Layer 4 of a small transformer language model trained on English Wikipedia (10 layers, counted from 0, width 96).
A neuron adds its activation times its output weights to the MLP's output. To switch it off is to set its activation to zero at one token and run the rest of the model.
A neuron's activation on a vector x is GELU(weights . x), where the dot is the dot product.

Input weights of the MLP neurons that the questions are about. A number n stands for (n - 500) times 0.00082.
n38: 335 533 441 437 480 730 558 522 448 443 399 737 428 504 451 605 371 623 391 471 439 411 554 465 402 532 494 470 628 254 375 646 534 639 294 416 441 548 537 324 432 341 587 620 510 524 528 500 354 544 635 529 470 503 536 411 559 545 674 568 500 609 326 413 541 456 559 418 549 409 520 445 533 536 371 698 469 418 563 516 328 529 475 375 692 736 626 667 523 684 463 683 410 417 390 517
n40: 516 531 470 577 598 727 353 476 438 371 639 485 551 295 355 457 410 603 530 441 620 394 398 503 486 482 393 552 584 684 472 438 540 520 485 492 688 574 295 627 544 485 433 529 529 586 560 353 545 525 546 525 626 319 364 595 486 546 631 435 372 458 345 537 550 532 449 461 555 587 590 579 638 453 567 384 333 505 373 520 446 416 524 600 502 556 454 481 469 577 385 377 462 467 612 578
n145: 617 430 364 376 728 530 532 496 283 458 587 236 535 679 293 371 586 533 449 500 641 393 479 404 258 595 530 406 319 504 641 586 754 425 587 617 321 483 697 558 661 720 551 634 779 443 457 522 329 452 323 467 545 346 554 663 459 662 632 701 543 386 577 642 730 654 682 539 397 406 385 469 638 355 481 428 437 244 571 480 436 497 449 712 324 504 393 393 314 373 347 305 535 648 317 487
n165: 183 330 500 515 525 462 439 714 515 448 540 718 643 316 434 376 584 546 383 643 297 391 468 525 178 925 537 241 711 650 314 364 289 448 586 645 617 457 416 494 636 479 529 573 422 666 643 178 518 569 260 597 565 373 655 540 377 870 427 602 570 372 653 693 484 500 289 438 395 414 367 471 657 234 833 425 265 99 275 556 519 504 352 765 504 429 535 446 619 428 393 393 588 625 961 390
n177: 246 543 474 413 368 266 536 473 672 504 535 560 815 477 575 555 484 227 617 585 496 626 380 697 368 677 634 470 590 508 438 309 659 482 369 653 464 394 412 334 351 582 596 504 617 663 365 564 477 671 566 457 654 469 562 497 313 599 599 459 527 427 463 654 504 560 710 603 345 493 442 268 610 480 665 377 369 388 534 511 556 457 521 500 487 514 545 517 333 561 431 428 582 637 678 449
n183: 309 496 570 662 690 564 595 624 387 385 538 572 655 557 685 514 572 601 371 614 545 251 301 657 437 430 532 500 600 457 658 488 304 615 234 694 509 505 598 414 586 675 504 349 641 532 680 327 440 373 237 504 357 314 346 563 500 328 264 773 463 452 203 500 694 373 140 572 476 647 635 589 683 375 684 598 625 496 450 435 376 528 265 533 458 526 614 399 667 541 496 512 691 352 586 180
n198: 477 546 264 419 437 339 507 763 434 229 520 602 470 504 486 556 554 656 460 730 427 337 384 486 500 550 605 526 550 664 468 480 447 337 556 663 650 368 418 542 507 543 557 346 589 704 476 311 634 422 456 472 427 443 362 619 472 443 527 650 456 506 578 525 605 518 380 400 330 618 532 644 604 347 567 702 607 406 319 521 651 517 557 564 589 317 581 416 592 352 356 330 587 545 545 557
n209: 353 302 355 355 437 265 510 647 437 504 826 602 642 615 399 333 461 559 420 466 240 354 427 517 520 487 583 448 644 500 447 537 638 482 401 633 497 570 432 504 462 652 721 349 571 733 342 335 454 561 698 455 577 500 542 616 412 639 756 535 530 442 523 504 555 427 726 457 405 584 567 477 471 471 545 449 550 362 500 417 494 463 439 571 448 538 510 446 344 411 513 407 333 399 750 461
n229: 464 470 428 598 551 335 693 641 483 448 414 540 267 611 328 562 399 709 455 511 323 413 615 288 619 470 442 426 728 801 551 472 560 289 549 544 323 527 578 700 550 596 342 413 513 406 533 376 405 644 553 492 295 402 406 446 623 357 625 611 352 547 385 409 659 384 393 821 536 352 594 710 430 516 473 795 537 447 765 378 441 462 582 353 552 357 590 578 950 349 358 601 771 279 433 422
n269: 393 385 495 651 488 515 506 539 348 488 546 424 531 625 302 602 376 463 351 523 402 509 543 532 366 526 588 503 483 644 539 550 508 545 352 542 421 642 214 684 517 539 506 380 378 549 596 505 466 429 427 614 570 442 444 506 615 530 609 475 578 497 516 407 537 411 378 536 505 482 571 475 554 489 719 486 461 505 494 617 343 394 809 466 477 422 557 301 648 640 450 492 480 360 453 497
n347: 538 570 411 546 546 652 734 356 500 379 436 654 608 310 621 622 512 594 314 670 472 462 479 458 497 550 314 491 437 583 537 487 429 553 587 322 569 427 463 688 497 442 434 884 470 445 544 456 457 324 497 736 341 455 450 602 427 565 431 581 389 360 485 450 521 497 314 580 592 493 348 635 625 589 421 648 595 547 399 536 445 413 560 427 463 526 675 608 580 519 503 553 487 566 285 544
n360: 467 304 330 422 504 486 607 623 526 531 429 424 724 646 513 521 437 716 438 432 595 492 209 445 333 446 547 238 475 387 343 607 589 736 576 610 539 618 977 590 559 589 537 685 798 644 757 385 295 441 570 569 492 430 735 349 353 251 717 589 723 253 601 583 719 369 700 474 435 371 435 500 394 560 536 504 599 308 545 577 516 410 442 579 489 479 613 429 365 646 344 557 623 596 312 341

Output weights of the MLP neurons that the questions are about. A number n stands for (n - 500) times 0.00087.
n38: 452 524 486 592 425 688 469 624 358 423 548 553 498 449 388 397 715 528 424 470 405 500 420 432 372 444 604 466 480 427 432 519 428 542 437 623 566 519 419 584 475 603 517 462 564 540 550 270 500 469 573 628 507 482 343 551 533 493 484 500 525 500 548 468 529 629 531 470 504 346 512 491 390 410 555 546 665 522 477 457 500 634 602 563 476 547 510 547 521 546 418 469 518 616 482 507
n40: 556 464 394 398 317 333 434 457 461 564 301 542 500 552 611 514 393 524 520 481 479 543 513 467 529 526 410 491 450 532 549 521 628 484 443 460 436 532 642 561 478 253 579 532 397 528 436 485 600 474 526 476 485 605 538 458 598 480 326 560 505 472 599 491 642 312 363 530 544 616 486 474 455 625 612 502 500 503 463 553 593 517 511 317 507 474 482 655 435 426 810 548 409 522 596 528
n145: 532 481 481 390 643 434 667 472 527 450 198 676 351 421 346 380 526 518 475 584 263 697 487 563 530 267 535 453 439 412 647 424 421 568 503 444 447 467 554 525 543 353 453 531 459 545 566 605 399 542 731 490 506 465 519 373 340 478 655 465 500 343 394 494 488 312 591 588 670 561 536 569 528 541 541 494 668 689 303 484 595 582 660 618 402 365 631 400 623 600 513 434 677 460 565 531
n165: 454 414 373 550 372 581 651 795 446 480 636 605 530 624 469 222 580 573 353 571 536 438 434 559 473 729 535 417 613 551 507 404 474 349 509 490 547 438 545 351 531 755 473 469 495 410 555 541 974 464 572 417 448 484 662 578 311 691 650 426 494 565 463 470 439 423 545 447 602 479 439 542 469 421 600 472 562 363 378 522 491 589 556 621 447 401 514 239 344 409 397 279 327 556 570 457
n177: 441 461 339 594 507 549 507 634 430 344 527 492 514 462 401 250 598 629 444 338 533 436 431 468 537 548 580 489 495 517 487 587 420 492 536 710 515 405 427 674 626 643 516 478 455 477 613 341 821 316 557 513 549 550 392 495 552 354 612 329 368 443 500 470 512 534 464 552 574 488 518 551 478 556 500 570 619 487 497 573 542 476 403 584 432 470 430 394 522 421 518 577 588 469 577 456
n183: 434 637 567 451 360 552 389 474 332 621 494 473 510 398 342 722 682 617 448 400 435 546 592 507 486 448 663 535 484 541 493 646 358 554 545 343 352 497 453 480 658 513 292 465 687 442 414 367 688 544 428 402 562 556 533 567 399 196 686 552 490 464 493 592 455 324 345 398 614 386 547 517 784 529 595 442 445 504 490 500 556 339 374 722 684 291 403 445 461 475 549 709 624 521 491 357
n198: 491 382 395 459 465 493 502 531 577 548 579 527 547 591 410 217 537 370 367 417 573 526 500 585 489 643 507 597 505 547 490 527 614 473 640 425 558 450 607 498 460 603 458 436 449 496 571 593 803 414 447 626 536 639 531 558 623 527 611 198 510 603 529 460 569 521 542 539 600 458 314 457 448 563 449 489 536 471 510 373 532 492 341 385 433 452 631 480 438 474 446 429 469 541 422 447
n209: 523 442 491 476 468 487 435 575 505 611 374 546 629 468 470 205 544 465 441 474 639 717 497 518 425 524 507 467 451 592 503 456 497 541 502 659 618 356 476 533 414 578 549 645 535 525 408 482 792 348 659 516 572 470 515 619 514 427 409 171 531 604 497 498 527 565 565 329 481 539 419 476 436 517 583 418 590 580 428 627 403 470 313 514 510 387 558 413 605 471 532 469 456 548 514 627
n229: 645 487 561 495 414 467 573 619 428 358 554 608 557 566 513 433 365 338 403 511 441 627 566 446 434 456 460 485 475 580 440 461 582 505 532 529 585 630 419 535 546 424 454 620 506 522 387 550 454 419 514 475 479 514 613 536 557 476 526 433 591 477 488 554 479 503 448 227 564 564 458 466 317 513 523 429 592 562 536 530 631 523 615 458 603 544 559 420 453 411 438 584 601 587 472 330
n269: 549 560 455 355 472 402 370 403 634 470 517 498 528 447 665 595 448 423 507 530 500 445 485 344 521 575 451 468 399 458 732 453 444 619 531 505 416 590 625 593 476 459 683 484 485 492 364 699 440 595 315 464 471 432 440 414 535 374 433 709 436 479 421 578 486 531 537 378 537 605 521 542 543 513 474 479 348 595 547 591 464 500 536 569 434 345 474 507 601 486 576 543 460 515 504 536
n347: 514 409 407 668 561 491 435 452 434 541 528 542 653 346 379 414 533 545 459 458 530 502 585 450 542 482 447 568 481 517 498 460 534 464 579 534 598 362 402 439 457 692 479 447 406 401 525 423 543 591 523 417 429 496 605 468 575 493 647 345 560 572 563 452 555 512 529 435 546 517 523 536 444 479 552 616 530 712 410 453 436 510 555 440 386 484 581 376 516 464 442 450 587 525 471 442
n360: 690 399 640 503 736 340 557 440 524 448 441 494 485 428 460 413 623 448 379 603 584 411 544 475 253 488 503 582 624 723 510 560 383 350 433 612 460 580 553 571 418 532 241 467 370 664 581 309 666 429 301 441 396 519 481 393 488 478 548 573 400 613 383 535 506 467 554 540 476 620 544 468 594 486 454 566 295 388 376 604 559 574 595 524 453 494 547 700 669 503 565 320 545 451 522 552

Each question names a token from some text and the token that comes next. It shows the vector x that enters the MLP there. A number n stands for (n - 500) times 0.015.

Then comes g, the gradient of the next token's log-probability with respect to the MLP's output, scaled to length 1. A neuron's effect is roughly proportional to its activation times (output weights . g). A number n stands for (n - 500) times 0.00087.

"ip", then "-H"
x: 525 478 538 609 551 491 460 518 462 484 394 546 544 558 536 435 555 516 511 465 510 508 384 438 581 482 512 466 525 444 506 577 451 420 506 469 611 569 490 484 488 449 436 523 555 491 431 514 713 445 503 478 514 594 521 448 503 436 589 246 477 625 443 461 479 481 505 384 453 461 522 550 517 547 434 494 526 661 501 541 408 544 465 395 511 519 491 650 546 585 373 573 460 494 439 558
g: 469 808 412 692 596 332 433 529 625 386 456 369 386 284 438 534 794 452 559 539 440 576 571 553 624 532 336 452 396 271 579 194 502 692 493 351 369 406 643 533 671 515 495 440 428 495 488 487 439 434 623 546 623 401 579 476 400 545 406 536 537 315 360 811 563 453 544 449 593 615 509 467 595 631 499 700 486 450 512 448 499 654 424 445 663 420 728 578 470 581 399 454 284 481 333 420
Which neuron, switched off, lowers the next token's probability most? n360

"| ", then "5"
x: 461 490 507 485 435 545 522 476 497 559 488 481 517 530 525 278 465 443 463 532 536 554 489 486 465 479 486 534 429 511 408 549 506 453 543 499 467 628 501 479 470 646 544 522 493 491 448 506 865 361 460 509 542 528 479 531 515 464 460 353 541 420 546 452 470 632 523 441 489 512 464 491 552 518 528 520 595 479 563 530 440 481 451 594 503 471 522 521 466 557 455 462 453 610 475 535
g: 352 507 636 369 490 479 552 579 415 463 451 302 418 417 145 439 581 445 602 706 505 496 599 461 479 529 436 454 687 352 516 351 422 511 350 467 667 481 466 471 439 356 330 625 288 646 876 464 679 567 493 503 682 458 596 484 495 607 488 728 648 267 340 413 509 337 441 527 508 321 607 673 689 454 511 527 501 461 480 442 585 552 440 596 633 482 686 595 456 376 531 402 608 492 399 660
Which neuron, switched off, lowers the next token's probability most? n145

"in", then " rece"
x: 437 509 442 418 493 536 497 498 509 537 407 527 535 517 477 447 474 538 534 427 476 543 512 528 472 460 456 505 540 573 524 573 502 499 620 451 638 547 504 552 413 442 514 455 447 403 469 480 819 383 477 560 481 453 504 494 473 524 522 233 479 627 488 441 504 423 471 494 591 482 531 502 487 538 522 473 577 514 461 623 391 512 576 491 528 428 512 495 487 541 465 476 487 521 474 597
g: 250 491 514 498 478 432 701 551 502 387 201 699 522 519 358 642 483 451 439 411 470 359 457 380 498 658 577 412 485 581 377 317 453 530 646 697 188 416 538 674 482 304 499 507 544 503 735 371 622 705 330 424 431 565 387 411 709 315 497 530 656 522 474 535 698 570 708 553 577 561 488 615 579 323 475 394 629 449 699 501 501 551 361 455 444 607 484 616 351 396 512 563 555 623 476 383
Which neuron, switched off, lowers the next token's probability most? n40

"| ", then "24"
x: 459 474 490 480 439 536 524 486 497 575 487 479 514 534 528 281 474 445 451 531 517 541 476 498 472 507 485 505 429 512 414 539 525 458 562 502 475 631 491 484 457 621 565 535 493 491 451 508 873 352 451 502 560 535 482 527 523 479 463 352 539 425 532 449 469 617 521 439 481 512 463 494 540 497 528 527 580 474 571 534 440 494 474 612 505 473 519 508 479 541 442 449 458 617 479 523
g: 439 195 609 410 407 483 653 589 658 443 556 537 364 485 260 383 565 538 470 270 364 425 521 468 424 393 432 448 603 337 600 508 372 436 489 527 459 445 513 378 765 520 419 633 472 640 741 303 503 553 524 526 692 606 545 596 454 615 539 730 407 327 417 482 396 332 518 574 228 509 735 693 616 673 644 551 407 571 523 509 587 534 490 401 481 508 534 498 697 325 377 354 620 500 511 639
Which neuron, switched off, lowers the next token's probability most? n145

" taken", then " from"
x: 526 493 453 474 493 411 552 550 524 489 568 585 458 602 508 424 506 488 480 450 405 432 465 497 518 320 533 528 508 532 484 616 571 407 564 457 550 473 546 604 502 564 479 441 485 483 415 441 892 444 452 490 514 536 439 500 508 445 529 393 510 642 464 417 521 455 530 514 574 499 521 520 412 576 409 526 529 470 508 568 482 449 481 430 437 478 518 531 529 434 481 510 544 495 517 529
g: 564 438 620 597 521 444 458 472 365 600 529 356 545 595 667 336 421 393 353 599 604 449 387 450 384 276 715 388 288 531 793 513 691 591 546 589 279 564 514 530 549 376 438 466 465 550 529 400 519 494 663 610 676 334 396 153 157 540 468 468 431 426 508 454 650 580 728 559 485 512 542 543 228 553 400 667 557 472 619 381 550 543 548 528 676 577 618 482 566 551 543 426 553 467 490 379
Which neuron, switched off, lowers the next token's probability most? n229

"- Cl", then "asc"
x: 550 464 523 573 415 471 493 561 519 428 438 527 484 555 501 411 507 438 566 417 480 465 461 546 488 502 532 543 466 569 486 524 477 398 517 503 492 567 539 485 472 633 507 518 522 530 379 581 839 435 526 439 514 595 517 570 529 460 521 248 611 496 512 499 462 553 436 437 446 472 475 455 554 600 470 422 521 540 459 549 502 464 511 541 532 462 486 374 522 488 535 444 538 456 479 605
g: 242 517 570 496 605 511 512 531 593 592 508 452 552 472 557 495 396 413 405 568 391 277 202 549 728 466 438 548 549 328 550 444 662 579 469 377 427 381 479 590 379 475 425 504 480 550 621 696 489 597 393 756 692 269 438 504 601 585 547 363 568 572 410 450 517 437 407 469 444 498 554 119 330 532 567 385 489 607 640 281 528 624 472 338 463 633 472 447 450 717 609 666 507 693 685 634
Which neuron, switched off, lowers the next token's probability most? n198

" b", then "ald"
x: 587 510 534 496 550 529 521 451 524 500 493 415 524 526 543 492 517 488 515 307 519 437 566 558 519 458 538 550 396 496 504 452 540 493 569 447 602 521 515 680 493 494 442 512 431 533 496 587 732 513 487 587 569 560 493 448 566 463 437 258 489 571 528 537 539 467 533 453 510 532 469 425 443 585 458 443 516 533 464 494 379 421 533 463 463 507 502 399 508 513 509 360 358 531 580 521
g: 526 527 480 451 388 551 556 463 408 672 483 515 765 518 460 616 310 476 570 504 585 475 630 607 431 669 770 258 563 521 335 447 359 524 634 548 532 469 194 544 602 535 489 742 348 406 497 520 322 465 655 477 469 306 484 458 470 603 624 454 367 467 476 738 541 542 638 405 448 627 494 549 424 305 378 592 465 585 444 566 653 392 431 657 490 254 449 576 502 374 503 721 231 316 603 537
Which neuron, switched off, raises the next token's probability most? n40

" signed", then " and d"
x: 552 539 433 517 503 513 467 558 491 457 574 532 461 538 507 316 432 504 499 443 436 528 499 451 522 418 519 577 491 522 536 581 535 466 511 471 487 628 517 526 470 594 414 433 445 495 428 490 874 419 417 493 515 622 473 491 548 468 560 407 503 551 507 446 524 494 425 478 465 552 586 529 432 439 501 519 539 527 553 448 593 554 446 565 471 373 543 489 476 424 547 490 491 423 509 585
g: 398 343 513 449 554 427 530 531 605 605 549 547 412 587 379 536 525 363 420 455 493 487 678 274 536 387 413 591 285 464 596 632 647 283 619 242 513 492 628 582 742 381 398 647 421 368 754 363 519 486 629 601 576 555 428 510 410 393 433 671 647 503 499 471 485 798 719 509 505 652 478 419 605 402 544 572 343 462 581 536 383 436 442 537 528 323 665 399 570 491 246 222 598 640 470 465
Which neuron, switched off, lowers the next token's probability most? n198

" long", then " lost"
x: 572 550 422 473 487 570 529 501 498 367 497 541 433 396 540 404 550 448 440 454 491 516 392 509 540 399 553 531 483 431 465 537 520 494 546 460 558 500 446 521 464 475 573 559 468 493 491 458 856 379 491 514 510 523 412 546 590 467 468 490 501 602 530 509 592 650 505 457 506 484 544 488 613 561 435 520 565 525 515 521 396 472 463 501 506 422 508 471 491 498 406 489 390 501 520 604
g: 570 390 602 197 596 423 368 374 431 482 447 371 430 720 445 456 490 638 644 505 563 498 482 510 450 532 430 479 583 389 489 432 414 466 647 520 211 648 618 651 415 386 575 402 618 761 707 427 651 647 398 348 585 537 469 389 525 392 410 403 608 658 547 528 505 489 649 747 767 579 498 670 615 379 292 594 441 593 497 567 499 296 407 542 364 372 640 514 307 412 569 492 460 542 333 388
Which two neurons, each switched off alone, lower its probability most, in order? n198, n40

" T", then "Y"
x: 463 466 622 518 409 464 458 515 515 436 503 452 476 553 587 501 467 391 570 437 538 469 491 554 593 517 454 586 470 465 509 464 547 479 534 542 504 559 576 446 444 598 448 516 470 497 496 569 817 380 446 564 570 518 479 511 529 548 511 157 563 538 447 488 486 471 558 492 492 516 514 422 505 528 460 519 540 527 505 431 475 523 454 519 508 427 525 525 482 521 522 424 526 507 495 468
g: 335 364 749 712 666 527 683 611 528 537 400 528 496 394 522 320 476 404 409 307 434 512 565 329 446 546 238 455 461 380 563 367 418 692 348 622 572 435 657 588 702 575 564 335 434 420 441 617 438 428 582 486 537 475 186 435 387 660 554 475 575 368 580 538 436 540 492 394 532 740 535 469 609 498 612 310 410 578 383 608 552 531 257 529 521 462 368 729 625 673 478 598 396 654 571 522
Which neuron, switched off, lowers the next token's probability most? n177

"HL", then "-"
x: 549 487 458 564 507 577 486 505 502 536 507 528 468 514 457 430 413 574 532 342 409 525 457 441 457 472 446 512 386 521 499 463 569 421 549 538 588 558 542 509 490 412 511 468 434 538 479 477 844 487 616 491 494 543 468 340 526 429 536 329 427 471 485 501 482 462 485 450 577 564 532 604 427 574 468 542 562 533 448 541 568 516 488 449 530 494 464 563 601 479 457 520 469 495 509 557
g: 466 645 536 697 413 529 262 691 388 367 542 572 496 501 382 456 586 323 623 448 552 522 582 783 280 341 450 425 444 597 412 480 430 704 612 539 524 469 487 369 556 569 639 400 552 358 446 437 458 460 522 306 561 540 609 798 646 408 386 500 494 415 419 596 523 414 450 399 511 445 530 522 587 657 373 447 715 672 448 348 267 680 507 437 514 560 770 187 465 591 586 587 384 478 395 551
Which neuron, switched off, lowers the next token's probability most? n229

"op", then "ro"
x: 570 486 559 526 359 487 515 469 500 501 460 540 541 497 487 452 508 530 450 424 495 547 514 480 571 558 504 453 484 466 527 611 457 407 501 466 511 650 549 485 499 498 420 459 569 461 483 552 764 413 485 510 563 542 466 477 585 486 600 175 460 636 460 427 525 487 491 475 494 409 418 542 486 536 479 538 523 592 512 509 392 491 510 482 595 456 467 535 495 489 444 545 480 492 508 552
g: 587 620 571 552 286 615 551 468 403 304 569 414 412 524 343 596 756 501 704 270 474 389 345 578 443 339 491 605 524 427 537 228 436 410 523 509 384 603 454 584 691 534 510 741 633 639 592 328 426 476 473 565 639 479 491 512 489 488 399 646 479 487 488 376 655 463 475 333 472 638 323 431 714 282 481 542 498 602 549 332 645 577 565 598 635 354 258 558 268 646 400 538 585 478 545 648
Which neuron, switched off, lowers the next token's probability most? n38

"on", then "al"
x: 418 526 467 591 480 560 512 551 531 534 464 465 563 504 486 431 418 536 435 386 519 623 517 460 468 486 512 497 551 484 516 508 496 532 560 441 463 545 530 481 514 505 514 578 408 446 562 522 767 438 451 592 490 561 518 486 507 521 542 190 470 627 511 485 506 498 569 495 627 455 409 528 412 516 432 527 524 561 465 545 411 529 530 459 455 438 571 420 437 462 536 475 435 528 444 536
g: 555 607 708 618 520 755 301 435 440 522 564 390 615 560 441 338 570 506 760 406 597 366 373 488 584 360 607 581 667 424 629 583 576 385 347 574 706 458 423 411 349 671 326 419 465 573 172 695 372 302 547 614 559 426 364 592 420 612 472 411 609 643 542 632 509 466 519 343 487 328 497 455 434 471 317 382 517 555 358 408 460 670 514 462 440 538 440 306 669 595 498 496 696 460 608 560
Which neuron, switched off, lowers the next token's probability most? n347

"ual", then " (S"
x: 557 544 511 506 496 498 444 499 475 483 573 521 527 474 501 426 423 554 424 528 453 470 416 424 551 507 536 461 537 439 486 541 566 448 555 485 463 546 495 516 353 495 513 502 506 385 486 487 846 443 373 470 527 499 487 496 528 453 523 284 546 660 492 468 578 528 457 447 550 465 433 518 583 569 438 567 586 510 437 535 418 542 524 453 497 513 518 520 512 550 419 583 451 528 483 575
g: 438 356 521 579 383 285 360 676 604 620 588 608 457 338 424 431 509 616 504 785 472 557 638 333 421 621 207 453 576 620 388 475 503 484 550 324 502 595 612 407 528 515 573 460 368 660 440 636 424 569 554 439 604 680 475 481 426 593 602 243 362 314 354 341 347 330 703 607 626 408 376 666 572 690 485 417 426 547 604 681 624 433 520 441 599 506 317 643 520 572 443 363 497 618 384 570
Which neuron, switched off, lowers the next token's probability most? n198

" of", then " port"
x: 516 546 536 550 472 547 421 514 471 487 455 468 519 520 442 447 478 490 515 422 462 428 482 512 509 407 555 583 476 511 559 480 476 432 497 550 601 424 507 562 511 572 498 502 470 446 475 491 955 492 394 465 511 480 478 436 486 417 478 358 455 650 483 525 522 554 504 463 530 548 463 532 461 540 554 504 567 528 520 517 443 496 490 453 366 523 518 470 543 501 532 555 553 474 510 436
g: 168 505 412 384 458 490 436 383 368 556 699 553 580 489 661 475 488 498 475 397 392 519 460 419 352 598 539 575 476 413 653 302 614 517 684 389 614 468 537 412 617 390 431 594 756 299 698 489 484 382 531 458 544 462 389 689 578 216 580 589 459 711 584 658 531 267 290 605 437 435 645 504 534 437 425 694 428 523 456 453 462 423 663 444 415 393 827 593 597 607 449 386 485 567 451 574
Which neuron, switched off, lowers the next token's probability most? n183

") |", then " H"
x: 544 427 536 518 503 445 498 468 494 482 523 512 546 546 533 360 457 498 423 397 531 434 457 443 520 534 566 495 515 515 460 556 435 449 567 509 486 567 577 588 447 498 483 447 473 476 527 500 952 410 446 508 570 590 517 462 508 493 498 382 497 436 506 491 472 460 542 521 525 509 444 502 471 494 481 481 502 454 500 406 469 607 506 594 427 559 547 589 470 539 508 479 449 505 535 489
g: 529 675 657 336 525 549 449 448 644 373 452 489 618 300 588 395 489 600 696 433 450 602 429 561 556 425 571 695 495 569 552 496 496 513 324 519 332 584 363 506 189 627 507 640 717 495 508 441 536 564 409 423 622 338 654 506 548 498 712 428 544 484 264 580 384 367 461 273 412 433 502 263 533 505 409 544 546 531 812 752 426 427 386 704 642 565 370 546 433 531 421 641 340 503 454 366
Which neuron, switched off, lowers the next token's probability most? n209

" int", then "rad"
x: 584 503 517 500 559 492 451 491 420 456 476 539 473 529 559 524 477 479 504 381 397 486 457 548 462 390 522 562 502 547 540 510 553 512 525 445 503 541 496 454 510 601 570 565 516 440 576 454 903 391 451 525 546 502 513 464 471 472 489 336 584 565 436 487 566 646 564 378 484 516 503 430 498 551 460 522 542 523 441 473 487 527 527 499 475 490 432 530 507 437 536 435 481 397 447 507
g: 424 504 328 585 338 492 522 625 399 259 427 425 444 756 322 598 612 511 651 459 659 364 315 600 259 425 475 471 602 553 582 501 601 223 541 615 398 537 677 573 596 476 421 690 528 691 559 342 338 433 457 581 468 648 518 555 519 500 420 539 562 450 534 447 591 441 453 484 445 480 222 663 743 245 541 445 391 405 479 404 407 609 489 596 658 463 440 438 504 488 548 621 751 631 650 353
Which neuron, switched off, lowers the next token's probability most? n347

"its", then " in"
x: 539 437 546 558 495 487 465 531 465 501 505 440 518 522 485 423 488 512 477 413 416 566 517 394 495 414 529 554 457 573 482 563 564 418 528 480 419 611 526 492 514 514 537 490 507 435 540 437 827 421 496 525 570 545 425 480 467 526 577 370 482 722 553 454 457 493 501 515 552 514 486 546 482 568 419 466 502 603 525 601 394 409 522 523 412 440 518 491 459 454 583 446 444 512 532 442
g: 538 553 532 554 738 429 336 692 429 614 537 535 650 384 204 730 523 549 456 450 520 267 322 474 219 197 603 570 477 520 425 628 526 548 433 476 400 551 510 415 731 363 359 493 488 459 521 581 559 607 519 545 599 661 370 803 418 422 516 653 530 569 448 528 405 416 335 507 519 543 454 431 414 275 524 617 469 309 559 464 497 566 341 646 453 561 577 341 485 635 624 514 631 658 389 587
Which neuron, switched off, raises the next token's probability most? n269

"unner", then " |  |"
x: 526 473 513 553 485 512 452 529 439 538 459 594 472 601 526 384 462 549 545 392 410 478 437 426 451 384 507 442 520 566 504 534 542 469 512 496 464 572 413 528 534 500 580 488 470 534 482 536 746 419 559 465 421 547 469 452 482 475 557 280 409 509 632 475 503 376 538 548 606 480 522 522 476 548 362 544 573 596 519 496 542 514 464 528 447 577 467 675 504 462 563 517 408 475 490 512
g: 358 311 442 524 380 561 535 392 716 609 699 451 503 601 515 467 364 528 574 454 344 509 419 558 517 619 522 672 484 687 370 463 361 521 551 330 321 588 700 514 355 379 313 635 394 463 472 385 757 527 439 665 296 615 437 581 488 499 624 426 568 723 465 332 620 259 364 346 524 631 306 540 524 732 369 416 420 525 363 530 591 492 660 486 769 449 487 677 571 546 472 529 386 458 546 537
Which neuron, switched off, raises the next token's probability most? n198

"ang", then "men"
x: 549 477 542 557 459 503 460 520 515 550 438 569 505 554 516 393 483 513 474 500 389 562 455 580 492 442 502 435 556 427 495 517 476 474 505 448 548 566 492 459 435 440 453 589 563 470 438 458 747 457 418 509 533 558 485 474 521 489 524 190 423 609 547 504 450 479 541 380 480 448 624 460 531 482 423 480 506 703 569 483 501 563 438 468 450 577 500 608 553 524 548 503 484 539 498 529
g: 489 431 453 466 556 531 683 312 580 413 705 382 625 389 410 569 519 527 705 487 577 556 609 484 593 502 287 478 382 688 410 420 374 349 493 381 459 574 458 329 436 532 559 602 513 431 764 242 473 384 618 375 552 625 396 401 106 452 562 537 438 768 339 403 426 674 591 671 490 513 665 502 574 419 506 743 609 411 560 506 560 372 477 679 380 598 553 375 539 495 351 617 439 582 514 466
Which neuron, switched off, lowers the next token's probability most? n40

"ac", then "\" ("
x: 493 510 530 477 532 587 441 494 494 537 370 484 569 529 423 430 522 513 484 438 446 457 479 491 446 476 541 540 425 500 481 523 507 441 578 524 544 495 500 539 486 435 516 566 483 452 470 581 723 394 517 522 459 535 529 528 496 457 489 219 535 638 485 462 423 564 504 395 467 466 472 515 624 614 482 474 491 648 456 534 455 486 530 385 458 480 474 589 554 615 413 532 519 621 424 579
g: 529 516 584 526 397 489 481 405 633 427 506 460 320 546 522 343 384 338 595 534 406 687 508 467 658 454 507 613 644 563 491 417 617 333 347 509 613 417 590 568 410 240 657 515 528 391 497 711 802 626 317 435 780 533 336 346 587 408 518 384 406 627 393 468 389 280 530 404 416 533 422 503 316 548 358 523 525 588 524 611 366 653 482 283 758 420 535 462 603 451 725 623 647 615 490 560
Which neuron, switched off, raises the next token's probability most? n347

"\n", then "| "
x: 492 441 414 471 485 480 529 638 504 443 563 519 542 546 524 239 543 473 466 482 453 506 507 546 463 629 532 491 523 490 476 461 501 459 526 548 485 519 460 453 506 591 561 477 490 553 463 465 826 423 579 475 521 552 551 527 466 572 508 317 498 491 511 538 535 503 513 438 461 508 432 463 496 493 598 511 525 418 398 549 524 543 483 503 514 416 471 465 490 495 517 468 487 553 548 490
g: 675 477 427 592 277 554 700 587 611 606 410 551 545 374 484 612 517 454 291 563 518 450 744 494 621 376 493 341 545 594 290 615 672 624 463 440 572 594 261 273 435 569 415 647 739 582 439 334 409 560 610 540 478 544 708 453 435 410 456 589 242 523 673 280 492 586 415 555 424 561 633 492 454 475 672 310 479 483 506 499 628 496 600 472 453 469 366 341 240 423 484 457 394 474 606 705
Which neuron, switched off, lowers the next token's probability most? n165

".", then " | \""
x: 494 571 549 485 409 510 443 463 488 476 484 483 622 509 468 333 515 524 512 472 619 557 503 458 462 539 502 572 458 496 421 526 462 459 466 507 508 568 460 529 529 592 545 507 471 475 538 551 863 397 435 579 535 538 444 513 612 465 455 323 567 494 490 499 466 581 488 481 458 386 488 509 573 577 527 467 526 592 540 575 455 472 453 453 384 454 447 509 447 545 469 539 512 548 445 484
g: 385 376 651 492 553 429 450 657 629 356 561 406 734 711 258 444 697 558 512 751 310 432 593 608 641 317 475 568 451 332 402 397 561 501 514 596 718 430 524 298 527 592 506 437 547 446 526 472 246 294 597 696 524 530 671 495 420 558 305 655 483 571 570 422 553 651 579 576 371 632 503 490 581 502 467 437 538 461 450 515 373 607 498 513 470 536 436 362 255 369 539 668 347 455 264 632
Which neuron, switched off, raises the next token's probability most? n269